Layer 6 of a small transformer language model trained on English Wikipedia (9 layers, counted from 0, width 96).
A neuron's activation on a vector x is GELU(weights . x), where the dot is the dot product.

Input weights of the MLP neurons that the questions are about. A number n stands for (n - 128) times 0.0075.
n83: 170, 125, 168, 123, 140, 136, 132, 113, 122, 205, 146, 119, 103, 103, 176, 119, 107, 62, 169, 188, 127, 129, 92, 155, 152, 109, 174, 153, 83, 162, 159, 156, 122, 151, 92, 130, 116, 181, 140, 96, 112, 63, 158, 140, 82, 129, 147, 74, 130, 167, 154, 215, 79, 156, 167, 125, 150, 135, 165, 123, 138, 121, 61, 70, 123, 217, 131, 150, 103, 120, 188, 134, 93, 126, 86, 181, 96, 95, 181, 125, 153, 117, 133, 108, 146, 95, 123, 123, 148, 116, 122, 148, 182, 126, 133, 155
n97: 109, 117, 147, 132, 132, 69, 125, 146, 138, 140, 163, 118, 93, 77, 126, 121, 107, 126, 59, 123, 172, 102, 133, 166, 133, 156, 121, 142, 161, 122, 104, 113, 150, 122, 142, 90, 109, 74, 103, 115, 218, 92, 140, 78, 85, 76, 170, 172, 135, 126, 137, 138, 108, 112, 111, 72, 150, 135, 139, 102, 158, 172, 107, 115, 79, 113, 212, 77, 111, 89, 168, 118, 157, 139, 132, 108, 113, 135, 129, 128, 124, 110, 146, 106, 153, 156, 80, 157, 105, 167, 184, 177, 83, 150, 135, 167
n136: 67, 146, 96, 147, 134, 142, 131, 133, 107, 157, 123, 104, 124, 148, 119, 126, 121, 104, 137, 126, 53, 139, 122, 81, 82, 179, 108, 144, 144, 104, 100, 99, 62, 108, 158, 142, 113, 42, 92, 130, 140, 155, 164, 149, 95, 180, 172, 181, 156, 163, 82, 168, 143, 169, 230, 121, 119, 123, 152, 153, 127, 136, 138, 113, 104, 136, 80, 205, 125, 118, 131, 130, 27, 186, 95, 175, 138, 132, 115, 94, 115, 107, 55, 140, 95, 136, 154, 109, 113, 167, 149, 132, 168, 117, 185, 89
n156: 141, 133, 197, 152, 184, 146, 115, 160, 134, 87, 110, 116, 112, 181, 157, 131, 97, 129, 142, 196, 137, 55, 124, 106, 90, 156, 142, 153, 138, 118, 127, 153, 116, 180, 91, 161, 120, 153, 205, 141, 160, 104, 168, 129, 189, 116, 161, 73, 110, 122, 205, 120, 129, 112, 61, 114, 76, 103, 142, 22, 101, 136, 91, 150, 161, 122, 233, 91, 79, 154, 93, 173, 248, 112, 138, 113, 93, 138, 128, 175, 120, 128, 51, 135, 207, 103, 110, 134, 170, 181, 133, 112, 140, 154, 98, 180
n196: 149, 136, 86, 133, 172, 113, 179, 117, 99, 56, 143, 137, 91, 85, 158, 115, 192, 83, 171, 170, 144, 168, 142, 136, 67, 90, 114, 106, 12, 206, 182, 203, 129, 140, 145, 157, 119, 113, 150, 115, 148, 147, 155, 182, 116, 201, 156, 154, 157, 89, 191, 140, 103, 117, 115, 44, 201, 112, 54, 121, 208, 168, 137, 120, 110, 12, 127, 110, 85, 95, 174, 156, 122, 200, 170, 95, 70, 200, 161, 124, 175, 160, 124, 150, 64, 149, 99, 78, 105, 75, 133, 170, 119, 66, 200, 87
n214: 173, 77, 124, 111, 155, 139, 125, 133, 178, 122, 115, 99, 124, 97, 163, 124, 111, 156, 113, 92, 167, 116, 136, 124, 105, 201, 134, 140, 161, 128, 144, 120, 187, 133, 143, 137, 102, 94, 90, 138, 100, 103, 85, 129, 80, 99, 122, 159, 100, 140, 162, 120, 133, 124, 141, 117, 115, 112, 157, 34, 152, 138, 133, 128, 166, 114, 116, 111, 104, 93, 71, 147, 132, 138, 150, 101, 143, 141, 49, 134, 151, 95, 139, 154, 104, 169, 127, 101, 159, 93, 175, 83, 113, 165, 148, 184
n221: 161, 51, 96, 127, 147, 147, 142, 159, 94, 142, 139, 92, 124, 66, 115, 209, 148, 126, 117, 143, 139, 107, 113, 114, 135, 142, 128, 82, 167, 139, 91, 115, 147, 138, 127, 86, 86, 175, 108, 139, 106, 160, 175, 76, 63, 104, 90, 89, 114, 58, 93, 155, 154, 141, 188, 72, 79, 143, 171, 127, 139, 115, 137, 130, 150, 116, 86, 165, 139, 137, 145, 150, 147, 168, 85, 119, 128, 142, 134, 186, 125, 108, 136, 123, 115, 184, 76, 155, 138, 116, 139, 100, 188, 110, 142, 172
n282: 122, 143, 125, 72, 141, 199, 147, 52, 86, 94, 140, 141, 158, 143, 139, 144, 162, 117, 85, 168, 56, 112, 141, 77, 118, 138, 49, 151, 139, 158, 112, 134, 215, 169, 152, 89, 108, 101, 198, 106, 113, 114, 84, 116, 126, 151, 138, 112, 196, 177, 134, 109, 116, 79, 123, 87, 92, 86, 90, 177, 115, 162, 142, 72, 149, 123, 129, 146, 111, 110, 167, 147, 148, 97, 170, 118, 141, 119, 118, 148, 164, 161, 186, 185, 154, 108, 135, 143, 75, 78, 145, 123, 158, 132, 172, 180
n283: 148, 117, 113, 85, 134, 153, 121, 119, 98, 121, 100, 91, 186, 113, 102, 70, 66, 141, 139, 87, 165, 118, 60, 196, 143, 127, 116, 243, 148, 134, 162, 96, 117, 229, 82, 140, 158, 113, 185, 192, 161, 147, 86, 53, 142, 95, 117, 162, 125, 122, 145, 141, 149, 205, 120, 105, 161, 55, 120, 83, 91, 111, 172, 96, 104, 147, 83, 82, 57, 116, 134, 109, 141, 164, 145, 102, 92, 89, 94, 162, 116, 96, 74, 168, 17, 115, 157, 170, 154, 139, 63, 127, 164, 115, 185, 170
n286: 224, 85, 146, 148, 18, 150, 56, 114, 213, 172, 81, 129, 122, 169, 157, 108, 85, 111, 143, 174, 114, 103, 205, 163, 106, 206, 170, 137, 58, 122, 65, 104, 118, 136, 148, 128, 72, 186, 128, 57, 132, 122, 119, 88, 110, 147, 71, 55, 176, 93, 65, 167, 139, 102, 163, 97, 99, 123, 87, 132, 186, 129, 70, 72, 141, 88, 150, 39, 90, 136, 112, 128, 128, 118, 118, 124, 101, 140, 142, 80, 31, 167, 182, 115, 188, 149, 160, 53, 88, 110, 134, 158, 183, 162, 176, 100
n314: 181, 118, 150, 146, 119, 129, 165, 139, 150, 100, 82, 133, 156, 142, 154, 138, 186, 107, 89, 78, 82, 159, 129, 111, 153, 116, 92, 105, 45, 160, 171, 166, 108, 120, 122, 147, 118, 119, 140, 135, 126, 191, 110, 151, 163, 130, 131, 135, 199, 150, 109, 126, 115, 157, 144, 126, 171, 118, 133, 66, 107, 188, 80, 119, 176, 63, 81, 145, 124, 153, 190, 146, 125, 144, 128, 186, 152, 162, 138, 162, 174, 114, 180, 132, 138, 135, 147, 180, 120, 152, 202, 97, 156, 152, 183, 145
n323: 95, 134, 142, 98, 133, 128, 77, 100, 158, 85, 139, 135, 134, 123, 128, 116, 110, 130, 138, 178, 160, 148, 119, 89, 162, 151, 177, 81, 196, 73, 138, 156, 131, 113, 62, 52, 165, 100, 132, 157, 148, 143, 157, 105, 146, 75, 118, 110, 96, 86, 111, 142, 129, 151, 84, 90, 92, 36, 174, 117, 146, 117, 166, 108, 153, 119, 139, 137, 19, 131, 213, 81, 185, 164, 99, 145, 115, 117, 121, 115, 128, 126, 167, 101, 147, 138, 130, 160, 112, 117, 108, 104, 136, 94, 129, 140

Each question shows a token from some text and the vector x that enters the MLP there. A number n stands for (n - 128) times 0.041.

"ar": 139, 141, 169, 179, 109, 107, 56, 90, 121, 108, 111, 117, 62, 87, 144, 123, 126, 121, 141, 147, 127, 145, 147, 132, 146, 51, 157, 152, 106, 154, 113, 108, 124, 101, 149, 95, 139, 127, 136, 108, 101, 92, 133, 144, 131, 126, 78, 147, 135, 140, 109, 95, 97, 100, 145, 124, 143, 147, 121, 142, 130, 133, 150, 174, 108, 168, 153, 216, 92, 111, 90, 108, 124, 79, 102, 139, 178, 74, 148, 134, 138, 86, 145, 132, 112, 152, 112, 165, 121, 141, 137, 60, 107, 130, 121, 148
Which neuron lights up most? n83

"-": 124, 111, 98, 146, 88, 135, 94, 95, 118, 96, 173, 170, 123, 34, 126, 157, 78, 121, 116, 154, 107, 127, 142, 149, 173, 143, 146, 146, 101, 139, 115, 116, 138, 101, 143, 116, 151, 95, 130, 142, 142, 144, 84, 130, 129, 147, 107, 122, 142, 137, 118, 90, 78, 56, 107, 97, 194, 115, 117, 152, 120, 156, 182, 182, 114, 163, 128, 195, 141, 112, 83, 116, 143, 121, 106, 152, 206, 110, 164, 126, 176, 131, 130, 128, 86, 77, 126, 145, 147, 133, 131, 82, 118, 133, 105, 121
Which neuron lights up most? n282

" Direction": 129, 132, 133, 179, 80, 107, 110, 100, 120, 108, 165, 146, 128, 64, 115, 138, 125, 81, 116, 160, 114, 119, 137, 94, 166, 119, 129, 143, 100, 129, 93, 132, 117, 104, 124, 118, 144, 156, 94, 142, 94, 149, 98, 131, 89, 130, 97, 138, 103, 123, 116, 118, 126, 124, 142, 107, 168, 114, 119, 92, 157, 142, 156, 172, 90, 169, 99, 221, 149, 130, 119, 84, 153, 164, 94, 137, 218, 120, 139, 104, 155, 157, 143, 105, 82, 91, 118, 165, 170, 118, 124, 82, 111, 161, 111, 121
Which neuron lights up most? n221

" of": 153, 135, 128, 139, 91, 92, 109, 100, 129, 100, 128, 124, 139, 102, 89, 134, 90, 148, 130, 147, 108, 138, 146, 148, 166, 94, 136, 180, 105, 110, 116, 133, 130, 105, 172, 91, 146, 132, 144, 157, 116, 132, 97, 114, 93, 143, 94, 111, 113, 149, 110, 84, 109, 93, 113, 109, 162, 96, 117, 159, 143, 146, 141, 146, 137, 198, 133, 220, 127, 127, 90, 116, 98, 152, 120, 147, 157, 71, 155, 128, 184, 93, 139, 98, 78, 105, 111, 151, 138, 135, 129, 96, 103, 146, 116, 142
The two highest activations, in order: n283, n83

"aul": 129, 115, 132, 176, 102, 96, 99, 124, 124, 132, 134, 171, 93, 96, 92, 132, 126, 107, 106, 136, 150, 131, 126, 155, 153, 95, 160, 156, 141, 119, 77, 95, 110, 98, 117, 69, 165, 93, 108, 133, 131, 116, 110, 119, 96, 146, 108, 113, 99, 122, 155, 115, 81, 96, 166, 128, 161, 122, 116, 106, 152, 111, 156, 150, 163, 153, 114, 225, 148, 137, 96, 134, 161, 111, 137, 116, 199, 79, 164, 121, 106, 97, 141, 126, 106, 119, 117, 158, 116, 124, 115, 99, 100, 155, 152, 124
The two highest activations, in order: n221, n97

"ales": 130, 120, 164, 167, 115, 94, 122, 101, 117, 84, 147, 146, 115, 102, 107, 133, 105, 111, 128, 180, 127, 121, 123, 86, 164, 119, 137, 136, 98, 135, 103, 111, 92, 96, 132, 96, 132, 149, 89, 148, 94, 126, 106, 126, 177, 129, 127, 129, 129, 118, 116, 142, 75, 103, 124, 125, 184, 119, 79, 88, 170, 134, 140, 189, 106, 128, 104, 195, 151, 112, 114, 107, 169, 157, 128, 145, 174, 65, 165, 126, 120, 183, 121, 93, 91, 124, 116, 146, 140, 168, 130, 51, 101, 204, 109, 65
Which neuron lights up most? n314

"i": 102, 130, 144, 182, 126, 102, 109, 75, 115, 141, 153, 122, 132, 55, 118, 130, 102, 138, 68, 143, 120, 157, 157, 132, 194, 98, 171, 174, 115, 131, 117, 114, 108, 82, 146, 108, 149, 141, 117, 170, 171, 139, 157, 188, 155, 130, 106, 146, 108, 133, 181, 113, 75, 106, 150, 86, 148, 84, 129, 134, 122, 127, 149, 141, 146, 169, 130, 204, 119, 115, 115, 110, 91, 118, 88, 135, 185, 130, 157, 121, 135, 112, 132, 111, 106, 118, 96, 161, 136, 118, 140, 99, 159, 130, 107, 127
Which neuron lights up most? n83

" structure": 120, 139, 130, 165, 85, 116, 115, 87, 95, 100, 158, 151, 127, 89, 108, 163, 123, 109, 109, 159, 124, 120, 161, 110, 165, 134, 129, 136, 80, 131, 90, 135, 97, 93, 141, 102, 133, 149, 99, 171, 117, 141, 130, 141, 132, 107, 108, 166, 87, 129, 121, 127, 95, 108, 127, 101, 156, 114, 133, 90, 129, 151, 148, 180, 116, 191, 118, 214, 154, 126, 103, 96, 135, 174, 108, 141, 204, 85, 165, 104, 146, 138, 144, 92, 114, 84, 115, 149, 185, 122, 106, 110, 119, 146, 126, 99
Which neuron lights up most? n136

" the": 133, 109, 117, 120, 110, 117, 107, 90, 142, 117, 155, 149, 149, 59, 118, 140, 70, 131, 117, 158, 105, 117, 149, 135, 171, 150, 158, 166, 89, 128, 108, 129, 141, 124, 163, 103, 149, 118, 108, 154, 119, 125, 64, 133, 126, 147, 125, 128, 120, 156, 129, 105, 91, 64, 150, 104, 163, 115, 116, 101, 127, 161, 170, 166, 114, 175, 126, 221, 142, 124, 112, 108, 100, 115, 103, 128, 166, 76, 148, 106, 160, 125, 132, 123, 84, 126, 115, 142, 155, 119, 135, 102, 129, 171, 118, 123
Which neuron fires most, and how strongly? n214, at about 3

" itself": 114, 147, 172, 150, 108, 101, 67, 92, 121, 77, 120, 131, 103, 97, 141, 126, 81, 121, 89, 191, 139, 107, 153, 151, 154, 149, 130, 172, 108, 143, 109, 107, 110, 105, 121, 90, 153, 144, 163, 151, 121, 106, 97, 170, 139, 131, 130, 115, 146, 128, 120, 132, 94, 86, 130, 114, 116, 109, 114, 78, 103, 138, 108, 147, 118, 164, 130, 217, 147, 143, 123, 104, 165, 141, 79, 142, 167, 74, 169, 102, 121, 162, 128, 122, 154, 89, 116, 141, 178, 117, 123, 122, 127, 149, 100, 127
The three highest activations, in order: n156, n83, n323

" Tri": 114, 109, 125, 179, 82, 91, 132, 93, 134, 133, 143, 153, 147, 54, 116, 137, 143, 89, 107, 123, 145, 114, 134, 157, 201, 101, 158, 143, 123, 140, 118, 93, 94, 97, 138, 119, 159, 105, 93, 184, 113, 155, 74, 131, 114, 134, 84, 121, 123, 129, 160, 141, 107, 95, 142, 93, 160, 85, 102, 108, 145, 115, 144, 140, 158, 141, 112, 193, 156, 100, 123, 99, 173, 158, 116, 114, 198, 119, 166, 102, 150, 126, 145, 125, 69, 112, 111, 128, 161, 117, 162, 76, 130, 189, 120, 104
Which neuron lights up most? n314

" Han": 118, 130, 160, 190, 93, 91, 51, 130, 126, 118, 141, 147, 80, 63, 130, 101, 110, 119, 148, 138, 138, 152, 127, 150, 165, 108, 192, 136, 90, 165, 86, 144, 156, 103, 145, 109, 167, 125, 136, 144, 79, 103, 119, 126, 146, 153, 88, 118, 136, 126, 144, 78, 120, 125, 157, 112, 130, 108, 130, 115, 145, 130, 176, 159, 143, 167, 112, 213, 118, 107, 109, 91, 108, 114, 107, 129, 161, 79, 149, 93, 117, 95, 142, 120, 88, 127, 103, 133, 115, 116, 132, 106, 128, 179, 107, 145
Which neuron lights up most? n83